Layer 2 of a small transformer language model trained on English Wikipedia (10 layers, counted from 0, width 128). Numbers have three digits each and are written without spaces.
Take only the direct path to the model's output, skipping the later layers: a vector added to the residual stream pushes a token's score in proportion to its dot product with that token's output vector.

Output vectors of the tokens that the questions are about. A number n stands for (n - 500) times 0.0028.
" match": 503439402565547409445401555538687509527312422526501286575469549464407606473381382520451499447364563586658386424429566648471465615396522459350394453400478379599343398475493487566275525236244620488484553414359493397609541539581709390642490371598367556521457418668457397540337448466663661464574684694490501459390416507573448580323346540498394580705352441499488392527528448643566336575666
" years.": 740664499636655418444467475827895494630862525623544217543462697585593582583411809344637474508415600392401553584170520703266286361510531241690648641755633311313406436592490344503190383508337560710510459436548369399477439542753591701525358573572382559592490297480518441418620534497701454648735650642863573537311435319534470644538529562355628400657485539606664172724432611274499407557640
"ces": 613531543640596534638801501615448314625608404411433397324362535688583721271228576499250474588426443384500599675433366618441583488533424423649671483455471360601498585622187850242424715463420588505326349699622132359648248464484369577503452737663401696692576454398754315344442297641298809479316454816454646287423404448658904472459397275678470385495370348595710562401654609672627543523548
" would be": 634759403512518361605671539457534522469491553532527378384572529539487501547562481602428440619355729595641537556381577508590334458406481368610618571604550410422533361456529286482241440471341606488489453535310382558660520527571474755377464467499295590537377526549494335373573537543598673481609202488472465541570554465385496568509348760302577468601430448318561619527576528518722376478533
" was ": 753623339405599352436615455526447561602424763482576419411538757469385500446576500732220432473436624766564555716456488596626401511568499434677443601730609428415755516484407347533340514603283517455523541416471396567653646537549661660445449535405521690541346682584687372495644550374646473713497439607328448519605542522571629602575344697384616590542442383540646550652659514452669339467386
" these": 691579391555503362602678639482510637297580695601653496433526488696599328489430656662476493327399487627372454640485499612337610562225549353493692531517681375399570288576508382285227507430382512601536450523393492556570561603588355422485499506518449580570530538437509308325436710547675634637585299685534664365484362530352594397553382517507685271562362501589440440568606243583553358580491
"vent": 451505365524455467243427448628394444596543480475492465486213700377441612636372329500453379436547554476329645400482454513454542608567585537374454746570517300444425334306349357313524463403267622523584725588583544502407605477389530410698513550626423458456537381508775326545447481644540654490426313616661414252365498569440260661496351545589506333547352299561692499724413572781518347593376
" would": 639672399502514430574686560470514474520555564526548449382606549542456484508607458596483466629358722637619541543402589494615357408445472395594654522617488451441588364495523315496252467474368562410508468512370382532677512503633505700357487481527344592541379472531460353416629519526581653459574251493403485494623561515380487542530360730306548512608435473350546588550576556501701375486464
"ely": 517795540472318741491499568444281322414658449579506317636335750863534510506510336387460312331503553627487579305259477567575503735466527626466981540537589644498448489467487366253515526371548848633535519225448414597632505552481288333499452773483560506354476640587738545316413350311531741479344459368307720626734359643394468319532174504581665502520382470460479540436386564610623510517411
"- Pro": 642843611621575507392534617577283609261687666465586507698303353574704543408599736492513464445394458447580417605333477595510610443342685345602454611468675483404338524557325555417435248570604573697321690523527335278758417442921478584560399720491476469550673479361718507471587516549660456456621479422386760366309560368545463632495371418479580603530528486580377619372500440660514535569487
"arly": 752332467514607374593480729715210490514760431709576360576309453524376434576374285658650413566602573775319577681667206507443649428498660724626650684628599395604139640366182288198615383369672739370561410565661534356555458739503525390678457831667612657387598694547599520527503352536762610473397343531501456547288452272554678543537384730417727486477525441475494471371479556476674533572303
"eck": 530628631517491404549658543656790297573785448352566340614345581533500473630639526615611350348523667539560547614397431477410454474564570332548466518562589420602711639479338412470453451429537552510584552430436378398517341653539492473569511687450574602591564390438561461486477389427446468376523433531553532498648359581434767518383654515413661721543614516567555416455475331724419488419526
"ship": 411417408403642198690664353583416188458515310403453472555324716560414629682551484439253502351450579651548482589435366590446632381357544520389527769659667596321446732664173648513351540321586766590237708331447421592500460626563599523493468572635355438727464607471699531304498541476299691444578370428691763480428580641457632689618501713251505308731522365264482371553738513240508432586507
"opulation": 834436185608639457544453526604569421536536752541622323393203677691380566502523745613539301283801642536737540454554274527456695357418622570575610743598761331519604469405191488461591573456392543474496771582479142514572618774712501704540467593401438442747508584639512350681473494382578746704537479467429488696520414536431816584460578468649788556570421530613304094810414346193534361618588
"ourt": 534478438484618422584697530395366445401692611506457323378368542524541587456672379503480386338562571616328394529475557481370411395471543493457500728673451589725427438557334526316658387630425495615462387647373573445464383396586545605612431487375482662638456585441552598289330378464428688629623682450401386239572500492369771521277603554417419741595384375426672460695375427458520337570467
"ological": 426610308487480108692699637761630443518689460636542489583147415727478418486584566554724499701538580556325378470558380621438734599432640395400520769506471461469314652531391390404652572512476410553275602690477343626604498507606393663554457746512506594525553669694504450253426376470695592586445358762667453646576405522446635582274650651414477490348464478448657617553341446495602214439529
"|---": 769835288538675229703636588598475334307875687483633265572108661731506642502256587635611122325462612679649379631322345879164524556251718353463653591594741421664322303156025540272227361419180709571306632493196244268590399575805477573653271674544257715803632456591818317376307639535663709621664320774597690347268299415347849666450315665417592618619556345574608372677494449366893452681590
" as \"": 647499387440529595558634681388553516436662736567584542639524613516689602332577389609601464472318574430474430543397392667344652538325489362557763517552589567643419390631473387455351250384437705530447488612392509546600470396624387575486480731560341564753523462457772231313615505679631517523608539528408635571368688553415592595501596543335739531465557252391567453490609671764431457501465

Output weights of attention head 0. The head adds the sum of these rows, row i times number i of z. A number n stands for (n - 500) times 0.0014.
o0: 430486370530481522535573583546574412544483336416502523588503440530579444453462444673579739612613530554401530600396215642613429378555669579533743657487478558697644618517586696302459364558590513448502558400617468597707337418503359605501419528423518554548574552621562423317530444605525422611626574605554518495521660436385484607527417460461407406398440335405530453477547347563546478587368
o1: 337526483401356373483588466392526462652528572422529520419624433573353491553571533707520881503616554607313539708462445566345531347431507550634542555589499592491643631431481418338520776436549493573523638324495518617603491434482533491479564559525486512468539521545460445478403404488473516499379501338585562519440405655477610518540570591382533397606525524518571383515683404502481538502466
o2: 551498516522510481408527256420437481617547521441476504609598428414298494593499398436463972599696544521536501459395550416370581369572566640393451491621232641445658566683473529499578421407489540512514444420469611602519344375614437408491743664655425403412574462582558469337558491563432600529445423453389446489531370497424423562575472547390568523471533583398589449476562424644424385593531
o3: 514489628561528356677678479465536483548483557431533529582408459609350420492393546613629449460549392470294323458327577522338549399562420702408474614597540412413549510481458537273540448468490452580355642465515476504587423531601495438574362610489483506552519471426568490467558537432512439508471401539636637562512432476669564595640441523248379508530504487518500394578536473383520533626495
o4: 540441350463591581402452371446569427620309373411478458557584541479556542368521411412530370545424519563545429539496495610669273691535503525387621438491544501615606485296535550560283575562440500507596439500549531488363533492269503558431471445498468456375627581483422516572457511490333303568571569438366513466482543442626339508577489637656477533342417552479352641454581465427558463351448
o5: 532433448418418600484612350437570401599599469430535440514412501559364528571513454476517272442600469411568395575524469566537605319557461314580501599328469533595660435410394678485526420400472557411548503451631453381400512512559656534597165372521662504411458344601437558429544658484473384532501481524678585415649318494470593434448468600427378631483526502588655441476659458657577586486476
o6: 528339479416332354473404429490403586659489634448509542634466521680502587536444407527414614326446654522516469543403522632539535418416668421537410363563481421518592508522553583428580600514652453583512435655612431476537438486539490530511456559521650523689518352559556611516555631481408517436264513633458412463514449336588586630547405454534534550749501481560481429542487656717440570560428
o7: 506427471347476580421638467496581336586498585432519354459338498560358560621422532475395530611509468489342642519602429426375481360473452307395382610572535556495445612542453387411599509451475489468560458606544343549472577416610646350613528440504670531576567503466578512721465594367597565532476565558424507542608481521467507446418464594622476451517437536605609542595549563556686643450389
o8: 666442556424456424666463480505656480417539479560399596551484466586281465484590461608653027444410404434550417570508409526464482671581452443483421596547588223431571320500523419485338500498396428197457639437597516407528638628393560547569196464480477466521512526542456467573500661597422587488290528494700685520444292648466629457512548655380325600658431346581481557474639410486611520556473
o9: 563562392489456456601505530670579666343690621577461561477644529600617390577587348618417410357343334514611590391598508608460584466473492422677442623524665366420534433607394483569454554397611581472477621533485303401531570573753527593537394520498401635582310463515568404616561496440525429343419488431530593521679352538512697410464390453438480446599578294567503560729467574682591468530452
o10: 532566639631583359401494335482337472501479540425545416447463417459460548488513552438510541350525481497440535427497657336523596459470397749492593557635489487378364456646527329479524561648272404611451425495332468409442492372588398408585363549550472527488496522484565474630483483433511576378646328647420368510420433547594574501614473548570733572509559584572498586464629570526364498511558
o11: 590479493489503603509545553557515498509414483483597585438535639496637441456525550534458417547347494467505350457395308497612244588496392524513511273462584526440499447393503467496379316540590608463475444540730515601405512640452645628435584460465588578502524495448524502675556465541512310402526543453572548580488529328573374484430471469409455442368424532334329454556295621496358465347405
o12: 515494430550497663397439578499641467483498425561466515442399461413511439432459371532502312649782445621514386575563454592573429643589476691431469530496371421606458492451322602490492336552488548365463472453435634517590506563403391499668257452402419382451433750609428572454527468533485500403542639464627538373584431497363470460351468403600416620401450509478458535466626472442694483562446
o13: 474514631631516490193529410375390463446588530617564575304430534518346437519411538546433172519655570622569550466461537506540528380524453523580414533559499460644421557590207676400524528433516461574552416546413495543561490351626512365498352485595531500455290458582403570499501397429447363549507528503671468427451571589603578455510558374555538563638540564499673470636576354392522455435486
o14: 511521346519447688528496614712565532458504511564539630517475635416534459506594736531396871644404547463506460430472391427501450595574428614360507396624514605453396627312512680608519363521551389540397587487756457491458556623525543635524620532416535517614572694328660606494569411525561488475626553500396460424673622309532329369396396407473593483513557512597442634361523577417490647522463
o15: 598547712712542636456658475569496397566524485610498541481535464585469404495444490461462125568652405552348462438426355223549494435376472493594493411555544544440504467260320524448560483514496492379451469578489591488328562489540597278592424485394502357485368656604456611722426491509649570319541586389541612423304457539487356493489585511544559608355468576601640515426468536465533538430601
o16: 498384455459380609493517406429485528550558572537596449374431594450341528671569482449473644556670423600640425552426517489562400417619383577516427530624435434571655490447365649543511306508594428291606379562512429457544558573672416625637373521534485453346507630449551403681668647599407374432491651416673519452496362557570438490314401535554484711546481516664669528483629508496563623483288
o17: 464520475483404620474484575430533415520451322556428580480773669367442422546594464571391518595526566658591581612439391715477346488594670428687481487444402541600826478460368549463412612372753737437563442497406575700476510487420591507453395510610524300367480491546563371355302546669432504544428619308563685399480584631592471361461439695587433485461497455527621417387551561429639362370476
o18: 428496471295414489443479289407398475542630651369492540514501370607350635558511548487325544411534494297523450477572533534241658441475432418452399523470613584395542560483430671578665517388574509691462488577623494331459560662596661495527559548462664564288477280403484551656514526305412425537400523477521566507585307368601592477517502565247530451654578553524524326619484647477483551582568
o19: 467522531579505385507497579553426500615432670377483457649271320474476364498187459377515454521375377495463436360573577286599558570386462530415355458491384430442411380485667609457496349671346418552520602593471684289513577457384581519461455366456522403655581445489500646538585617577524647528460534620517423431435451620660387635542440366712392496530477615733365520306427431469509644600530
o20: 448421614473588591695825257529612438573628442443457355458418458435424620620598525356681542424437487401343462518391490441475647425502503532579639583527479543606602529456473380524336248379433442420556437434546425513351485534493460526494247631494423554479520359379550327592552511552566357488585369566670531515475558305374353525446549552454569786444480448588675503320601417673313429478375
o21: 455374381675481519455323502555483566414419554635541689671510418517584462393348464576500196549584539530645544457582320400616461693403392729433492196612464635474274655439553694573594556700489456530460603447394558496799488616384500594513672427540465427485538656522548719459472455464430734502537651437342535677393349494663419601546538410610524181381455557382352560562359422390624548591607
o22: 519435518477488520337515512584585387434420625346463409381454469543579461468424512506617563653486525504508513465590422283564463458518594523461518467467412622674221565503740676317438249463532486638464594624667491582773549489539606508336570554566436635578575492637586384448495288516569458587558548537590397628505657415452614504552496482567326340523585478468424490636502444616431494643423
o23: 611571349511510549460517640622646587590431451581517428435498511644454533654533371500499636413353504544354415582467467439589323552364532369539507599474658446435559422531441507499478550544574269450547490492760426516395622550496458529529659382429636570601404753508554456622542629622526516372461636490541557431554347435519506463578373508403478623521515279635654755601453486618490609417368
o24: 289412489457437436524542457394612723562598429398415450521524508437643589623594403519547279366511523521548590440501502427493587475393535475478395473471429376557628594528470544559433674619620673527483494536429491489629443527548502554428433490432418325583481525435627593440562539514541431363393496507622487646439525341491405553398384451482671515435510492419511355568368399728353442570534
o25: 573483297637401406473543490416589369529706630381607480558504458443548494457608321396621470444436458544541516328494663559528445434582604755489472397751340587424279445475582503511523435291466596688455537656436424455393526559582429622541600561498411541467588650398625582617507469595536582566447580429481460315616410515454461662655277721474511505574436282327573595455317435565561591485263
o26: 626649281365662409599471764555589385535393384399340444598714437386395491291548730636567552390573470465204611441445508557454438592522350530571773664449517415452665710466282436504507527420487458468543439435604464713407381355477435597232647507624508644684554602481440550514562463551437520486344486565480419512567544597724727537522414480563524350398653616443465341643651512326487409575433
o27: 329405436501403620303432525566517395606498492426514586523537498426477494454515687544490410553609517581393438529601308536372547485550398444425551380514645714555380689284466643506630576466442471598506687543553571509445461490294573571488638466394619426416595679647322750586402416334609573533467662466444535560545489523525413590443650544572475306583437625512484459459523544427679595470537
o28: 553555455605559329493512532362454389343686432532520627427497411613494441403424341547399360557500448432538489483551481756487489655558588566439500617387379412474385482776535548351435535546352414535541589432521471391649511392383477474594410266447700562466386563535407484505495544413263314481661636376484583492578443510500746471587629435603445416468582577403196426596550517468631502469460
o29: 632588514584579541538380547660565659447251429690519426622574525418648386422402477398503548490333477656507565504500552483621366549461497494559549368493457454425551387499516302619446513490541584578577404435369490562276400540516450465456598659616325385665490550442556478406480524643662627497420337589318489353461639552590264505589377522640533655368478462443554661373369587480428486397563
o30: 660542441519514591543372464513379624409467411437468547601565595466630404483491383473470118527473516595774445415442531683475299715677529728517446296443483365548576323244380755626336309379566709533445504573432593382318545685523564613540266526511371374470494444424496503671526542515501391470520472527423478312557381518663327551422432538559441586465499554458431543300501655433547561476480
o31: 379349239547451395283441390485357361505580639251551542590374394509423603483441339445492393428541574410543472578605455443524630625536486553447488465428575585494350592394543746542551332472475513725481560554590527307506530478572641576572426413352594556413622592504512634590551341353432484567528637591424429482522342325484514633582400587523618379635431495510339540413421344632662599564532
o32: 229472533563396553468654326391703341437515638462652587564514434473497525547366533499474498449401476319373415610440456587533370639392554558501563305440587517489394568325335403521455278411570466498508493597584577537592502636394545636463424564384426567339568526359398390686574519553381400446656537453639608490501513379656268372499393617564340531303533562412542470426539432449514468385409
o33: 615550569469633317602509372444483497394437263437277459529706504560765489362531680508472034463527546458568492599357504584550454665641646527491487435362373388576594467464347428510514763562337583479466485437510432596421385439459406423553248527403426437576500403429436478532576650470418325391747493529447610517554557500492546388548408490634678588351520560464518542637540510456599433412586
o34: 500505399496497402457472561407579548551591445419374415545541474471578538489513542540626391545642534332376479526391533475428427453518383555350504629636564432446575458465401552553532596626348497589546645478537612492384470291414368616432587401357441483458633533377350547740755605575332424543534468446416419455536339607333442740483419477458618481482566741465451630478464335455425548472426
o35: 668455425465440546325453461341308444528605617571573622327507552659570588434465408520521641466532432526560591554549572847714487419601672475592546545543400505522432415719520643314447593566544512636451478515566466484592590399665483396494379571549589725488287349485581464530508392397392261571653549429544285523600483547403739426541470465543602422586457244465518455633644519647424464456338
o36: 390568580467534561376603644502458468401417497572523556350408454450545482481454640523268341392403424305523592405550494448487556615486565302448419607441500355485304456500430471473542649611378450467440542592533520574606505365476531404493356291452564559735355555523438605472506611413553344370710621633436456546572522552574613438518552347592461491565559527702449595580425514393535548390526
o37: 533575515559464530512330591517472540416416444639413603612670470510647478429402596629577532542508587563548632555490351502551445550435567499535557318527534645430442676618597512486527657639641527646503619487450492659683350536402413541410796592600404522546499515515610548285414337594473709595387471430403569679401630453496479612548460463548549161363529462305396537700379449418463392632555
o38: 565383540441540590357448599608596584365641593551481658578532512538712447528405582574577329466657412442363535435385457662682317419590644482552498274610471361402446639418315672450457515396561556479580567533593406636498548600598573595566337637483493558713523459298555636744636481540469592528439703402606440445451497648452432647485409383405493430375381411498688442672470494558442655359435
o39: 522453412415387540632445504596524686414352472411497487609658446564668529730526537639632605460439476641570593571398499556536337510543598529608505421391607474492536601444505688615415454404831596673628596563668381478557511767687506741552502599461460526575558560412613307605663437618609507452504570477586581595473551567672345584478274607464500402358604418727564478614413551430351521560413
o40: 409572334342427429626626549338544300573489388390561452619533428302328480506492498565353782650390547348396449511379409451472363544541580527509581505480380627364569602353493520498414424453409521323438450341515532595483496472427368651484606444512493480514658577484520389428480575552344531642649515496457456449586543337528543437550339563483417458481573558532429484330523492417594616450398
o41: 532577432408537602331332416412452548438309420238570519415570498463592414470410432525267241634417467530730504533519484547458330612738548473451377493246393359610555377357375690543430441408592757492501372555559610474344499491490601554470345344470511469476385506613370586497571485435476197475703538555492441388724466544756477358537369526601357449475542644522315595449500690360608529439547
o42: 676505571479541605581499421533536498439336466541550395393449488569512533479459478459556509515383445417518546438506563377607469530471421601488556661600461330479380258604644331507309332613420478548374372596526482455452579546589435442573209562533449579383438386398648279506561489621485352392568223561582390520441603471521476407533431672536613537452471447580399606424446476418350421532515
o43: 553428650470428541561692399502493304497512616414528478691471351560513543480448484372762640467373444428393480407475428451574669525568817387487368415577413564553371576460728486445604499479391386488574560702642584639584519528630568521488494544503657587757599536527604649370572421502589696541447516581568507542460657409469441625565465563579437582458474385664433514457481379632629588574476
o44: 565421586504448523570394404444525681483470454557383490398489484620663598601554611673539091448529650439641423471492405530415430570407390582472478413477627388606526549593523572572504747723519466569363486498652543415540456690332540619529381500362546432589484477403514535552551550424492361307523340402547421631457340432436417450402519404430583446396531652470468537619440564452199562577507
o45: 419410444490427478496498261386354453530594508439619536507348470558403562515583361525480300433510458467651483637502471607416527520588571426527485494425440536544615575424488468565464564449363510317521470362534501410398505441474576479577291431430612523392473566629328565491595495308472399496606472528454431520522274427473551425516523667464572599522418507471565508425667421659561581410479
o46: 634456553593552464441519529440413406494485522539424491451483472512607539485402564369570603598549364462480335526479508432571463568555444523497422492424109373617588383706470443523633659704423547537703355428530600360421596445432353522472483518371623431450560586421525516469496577746460468417664597388566651469450509588323422459436472384760577645252552674568518514419551450402368431485471
o47: 447573606501533500621528706380539416471646286475408541597507491500472390269555569568479082540708518585372405472431448556471566457490565502479484600529732502492428610417368581471554466448618586464433465549418540543562414459455509356620480469398613347526570556507378488568493365420649519575450631584595665482381755455253545615463690420456531558519461591457473206461501520319587415503579
o48: 622510398402520464450543462457434372520438495431567512480436546459529519437391605429408625547413494517483397393542435605669387428550542484416556480471348580575423461488513576515477467490529612620611324579554337418336575538449620348537607560533577573340465488397465590627383564597475341630646728477457551413540521541520514506448443522450448517506471390504480652508392610410582507333495
o49: 529369501469446466411437464488545494526412449522537383422335653274356531535557567483441386532422712531606441577573382508629458468638491355538504392523647709587408489397574352437435510591271421483632480562481407507365500382345520512477497464619556392535686548437499542653415519423496402502465576584436442601500580291437578520347636482489418540749391435552579614437432375415653706248513
o50: 416404586646607431436369472375462563510349457399479598524476589538427482341402511645567228568597641603535374555513435585558521596554368504439522432463587548696436579438514528522570687510492627579453457415419600414458375384250551364413628446495446439447447508535266708176317364354437436695593447475423519630430585533549307531511641348550400394509437635269303490439434361485500416511685
o51: 567492543515398478631427702477386592464525374660431555601511579484418518576582592609562265429583472543524559472351628475361425468474497514412379549641517274441431559518361637616615574582671408327599618572481468495664614473571522524667320428394556356654535584425588434639608543571597695539416638560577636387382554677565476514460466558380555643600541430786646414520554501268480588600506
o52: 654693562490476429566404678546477445431446415643467530433717547512576450475554622562588880522349549500470678483503483559427413614481619426479497458586568582397478532738751298445569796514559414611364653553582467556569424454534458456431818606609553589541485578421669447313387440568575687427277384369392488539544684510403551460524478557527613330496615417451504503702463562459402485581449
o53: 503619370632532510612612702539534415472720489450445479600563525556394446573693490517527586402444535476344531469469482555440514460417442659523705675447644515327525506319409571550518372399654462632420572346645377313362632512498530547576588372405533630466449602362659395710387413587585572520500592476622637382553367430363558544490520555346589536483628494521541421475609524474547507556448
o54: 549541501382486451597475563464453573438506517482486405538415486575559634533575591523486230367308511371507529395451524515427400581462545368450445498493616375316504521544589494568467631521630534549457440660679452460465563657446643514545473471466750571654569396381684433548537560423604561584358541586549477525474591340564536576557421548305482439509568396617470444650346635425299655524507
o55: 505334371547425512400543596516582399520411639590547413437502433493499637386400486412553727541457540553364530650578478425642551333420465423629477470467465695536213565586621538367568471660567361643603608575549448690705583503478492593456712538538617616601544510546612430419418420571510705578535571510524564577499726399591682415630379540519436298429507329421496508679390398470532488514455
o56: 453429646469505472489536665427496632470490472610576376498410658416559669388530530397516293441266538527498417535514617599584396581500488268583450421345441526476469445604491252543419614516508514465598425610397454579367586588344617497352521501692518559626578352558457405303334561489548604571492478601485473526526698389671592395574493501522282594544509356310448603456342630636439497379476
o57: 460672476418463332437342551249385507527571455426387539394577487501554511426672628699333381512706633426597505528463497581372530503466447490448499506444554545515664591588423492520643709457522644598423387437452520449461303391457496465487684511489581503359527336494366518427482489371371359439367395440384391463503410439288601465387627415400651396564619707335408267669514683442308436579599
o58: 427571473427544605586576443290385365603522453623452482470554512360439489573399676452427551695618420370474417467471439425432456601548414493375412327533524690537573537403475649533605473604342313322522561469472624399597465510442370518420729331457472370545487638611312565561680663395466576481534591514384451571522447466427276492351639328545416594419544704586573483479747554381594528511473
o59: 328542434577524437606486623403652459514550305437433477546660552525518416398554408590323342568478700447415424562367497471445491659344569616534572462439660520501452437264436378497421519529479506548338487342470521566553353469375384464570561311368356457481455584519424455639504542491376436437588460515480634483501453349434432460621545469569519571482494662311388443284436529406548459518547
o60: 422354484424447539626460378414545530388468444440407508409529562512572578474522732408506111518522510399516592627603481633480558494633469410455420477485640588532433512505579531577574555552308544581552604578429345590548490578441643556530264437480465445410598440430471493668636575358506425651650628620515523702472558529580583563457570624594522361557495507613451472523479400420636487433562
o61: 491544534546534417479533487516476521461542519502524392497365501423442582586619347500429565400324512413479549483483554465601456539531683387555526606532352396427556471609469252506403454469318453373515364456452468550395562420563392438501305585513515524521589411512623319449481520532476537520611459646527341396503510320436600413549412542347474624592528233454565631479551482720526561494533
o62: 509563704490570580422368388487556583387480553389426523448505372756496509480347371420534299483599547497369479527586565611539711427391507448455493640359473432558435406671500332480584557478427626569418471471411558528397562526497648402426297547528489476378405400521413506418344440491565491374534434579649518542440464499509563501532615437500529498359410551435419384503396432559517340505710
o63: 514626579431470343467423394444445485385503495460461472405572478608665529554543373616447226428420594447560673671498530662386479467485745373553458654312525363564525427708495279425465708493453598476527447457443392641540475443615502417505297514489505589471439300576396273486453506366505368414578381532488511460511459478485788329528432603522481466511604364360524425716613573572594434494553

Each question shows a token from some text and the vector z that the head gathered there. A number n stands for (n - 500) times 0.0032.

".": 550567457576340447456496517700506494474550486547362463501562302573504353578484486582520437481448371562510512600667536442368515435498501443458567458494554432577471427452389585330444497487607575
Which two tokens does it push up most, strongest first? "opulation", "ological"

"iting": 493601549668451498509656547530518520358545523513487571487621405543634377452412500457577390432391439582374641553571571470454516550501415420476397527349556543611515517522498390365431542461524552
Which three tokens does it push up most, strongest first? "ces", " these", "ship"

"ry": 451563365641482618632422677560506422455330457391568447640377599157355525382541621451601284390403483570542733528396634422461327512568524536472435433423379505612663549527521486463501611509500569
Pushed down most: " match"

" Canadian": 502519502545521424506520640523538503503522477450569463458474523528598494498507521475524387504466488500468557472507585559474467552443539512460439447438506606525498534470486455485466482543491500
Which two tokens does it push up most, strongest first? "|---", "opulation"

" b": 571477392460441513454558327489571462419569364471503412482586543517458449490601431547512530480489425444485543433449524539413347534507431481533551520526498497481501459575487440570524491411528497
Pushed down most: " was "

" Que": 549554587524538547528456444474549452418615602502593441493396759122495625570490488470449392424537472617596505542258608578522481443509594616432516406523468636351608592393377522518543505629428487
Which two tokens does it push up most, strongest first? "eck", " years."

"iv": 385575490582389285451738734369508552380669557472512525445541335619606391238656674621509371263435481465660594567675410412412374756510399211504700753691525855784459517701379454471495641279339336
Which two tokens does it push up most, strongest first? "opulation", "ological"

" (": 520461510525454520493526427472529425408525566543598421502504644463510482484471470486471445439510492496427475470423583556451279429553384565531547468428477643484617459461422437526458471525440400
Pushed down most: " would be"

" held": 589479557502639516497541582509465517541360549540444500546527470457581603456482624554546525596628458521478493450461475560521575453611495426576460537478478422570658480410329464418503427483525457
Which three tokens does it push up most, strongest first? "arly", "ely", "- Pro"

"-B": 517512579489565458525503577493465509458411495464493557525540533448479555547526319527443505511636592452585455434487505571534459482512477560535500416550467616529587569446441453562547569547469490
Pushed down most: "ces"

"ret": 489531546599527468552565543523554477414511499464482500512461449488505457459463422465556505417478510512418619516513520410474489571513469501435467476502615435547443490551493422339496513532561536
Which two tokens does it push up most, strongest first? " these", "ces"

" part of the": 487493500430507370524509667613583442589534421413561426393471494611669494571522436482518410541531429503471509473538543644454503590378622541502368393452495640525457492430452491496489411579474531
Which three tokens does it push up most, strongest first? "opulation", "|---", " would be"

"===": 451525605376611349572402576599408448618565494374659615507630526536537478540484437339537554970614382293528541319487422582472556525413454409436413366466497541553577379371413459515441356433633476
Which of these tokens does it push up most? " match"

"st": 551525619528532436456453462471500509484453429455557515543407540513496511522533454400501407565515490453509560373486418535487469522457534540470454501388473541522507501521454500542517512473522524
Which of these tokens does it push up most? "ship"

" in": 546599576518517462519458491506548509456474456476496522508485484526526473533526467488489436531597420435513584407516478536512448522503485550454452473472517485499493463504447515434501496504545512
Which of these tokens does it push up most? "ship"

"an": 418489505392385384618473687622386536508623521384521464584591367463601580587623691443436512591468395533743529437492569570417501451587571332376549339514480622644451519531483632582521390495544553
Which of these tokens does it push up most? "opulation"

" of": 519467514553455436475491475489476457410592531419571450447466476505509488458454468433554493410437529451455579508540579489478380546551439497440520442463588547608471473493467457461488493508516488
Which of these tokens does it push up most? "ological"

", and": 514428468486524511469444488511488469611556497455568503435467478557510492523493445480490557529498555511462536467509532518458523570464517521529480470479561459490426421506537457471501489544556523
Which of these tokens does it push up most? " match"

" children": 528532613468554414451589432477507477459556452551578561458481491502512456459525464482521510537490462505518575471536576485497516509478357490519476552480469472513469394484398437549470527487480499
Pushed down most: "|---"

" Jack": 543516517530532493486513451461512550511489547515520453438526639391570557548533557492520473528524453489547477479356472609521523465514576519495524449506506527424570546503483476572509470490450476
Which two tokens does it push up most, strongest first? "eck", " years."

" key": 544531592505481444513489488535498484454506461473530509462480526528415532589587518477522600489520516502563431477499487538466432428508459533516465467547446505548481418454414476464471434505438497
Which of these tokens does it push up most? " would"

" when": 529480500509468491526457373536511451445565474467485465492547508479468516520528452475484569522519452505504500489489512519438509448493479510490509473498569470466473460504483470494508488480557509
Which of these tokens does it push up most? "- Pro"

" de": 493542551608567466552565570497597447426505468451499466496419474492501455444482398464561506368516497504424614475479488349475434616494452540415499464551650400498422467589492412280516529569582528
Pushed down most: "- Pro"

",": 536572463596408467506515547657507511417548518529370488528522356510516397507455486558507443457474414591493565610622582459398520498512496459463533476487574454577482467475408541326475524481601557
Which of these tokens does it push up most? "opulation"

").": 445529528436418513522572509548531492462538475518556503543544443432602449501520445513412418541587354408442538476484557547417507504468382505446469478559412541544500497481457551419410505515505484
Pushed down most: " would be"

"ted": 545556485580406459498514527613513532438519515512392495510515383514546429516442519549511443485458410543485551575613545494436530490464519449461507472475554473580474489483441553393462505478567548
Which of these tokens does it push up most? "opulation"

"D": 616560628508609369453432425481542524513430436463534504510372487583568498498525467435568414645658417434535605307520386602536538536406556568434461498353533545481533453520377532487529489465556568
Pushed down most: " years."

" kn": 573458502427498403496514348529468485425531512477551459452484468495551487498587405483529516520542486529499587518490639584464439501505374481484543531480472466545487436499402484464514485500524502
Which two tokens does it push up most, strongest first? "- Pro", " as \""

" De": 650512490517599355572501525564513535540459443437468503318471557419507479556690401403450699644599410572638578381500478520500448681535443447460556512627501449474430396552496453242631502577555563
Pushed down most: "opulation"

" but": 480459540568512523565496502558529446458566521485514512537538574419403516612558380479446606621578492485499455467411418530391594530565558549473483401545581587454526507415390405402518477450536476
Which of these tokens does it push up most? "|---"

" British": 486506505448527510521461557532505455501542485442544540452528603381526520482484522406562484549509480500539569489456521532489498569485509494559442444465487526549554465457475475486491469512533513
Pushed down most: "ological"

"ose": 557435590501450479472526341587555409570537458439511521397549457527534402532588390408493713720594380488427388395448425580508682536383389490508495523493497493329464401483519429391500473568526570
Which of these tokens does it push up most? " match"

" his": 457554580575492496543578540518510489361537492450478539528486440499519433450437442482514491407406516532436581532572555448455495524534502483455415493455582492627435520491520457424447528475512542
Which three tokens does it push up most, strongest first? " these", "ces", "ship"

"ia": 511551581552464467520483461475510469499510462443542522530556456548477471508555473518446544484525479416493452382553473553457442438511396470514508487511507526505537488524467483476437472479474459
Which three tokens does it push up most, strongest first? "arly", "ship", "ological"

"g": 525573548536523468515459541531559479471442442491474502539513524474512492492487446482487495594599431464533555356466477571476458547448509541479472463467495518470524488482448494465490518498555553
Which of these tokens does it push up most? "|---"

"ep": 526549536633606470583567588478609469460488490488500430483412460484501465449483426502572512358524479539427627461462482313440434603494457536402544455562686411465432470618465419230510534571600515
Pushed down most: "- Pro"

"aval": 500512572446557386454484464532504516501497465454551530498494498541555460504508438421544477686561429453520546373534418551484548570420517477496439465419494499578532443485427507513506489447554541
Pushed down most: "ological"

" Black": 564525537538519473499514451468512561506484519499526455444519604419566543552522545494527470535521443472551496452398481615518502461496568510492529447509515518446531528501482497575500463469450482
Which two tokens does it push up most, strongest first? "eck", " years."

"6": 478500552356401536537571521553569570590603334608568573332673350613705478590610362471455523648648156366377582347583600609339612586403336562479394444594429492538392508482529546276333380636528513
Which of these tokens does it push up most? "vent"

" he": 494556625473482487529514447544518459409457432436469495458477534309487483547536332403436525459393584529553542516508633443508450429582507540514386518536463441570436496445539482511431519614537610
Pushed down most: "opulation"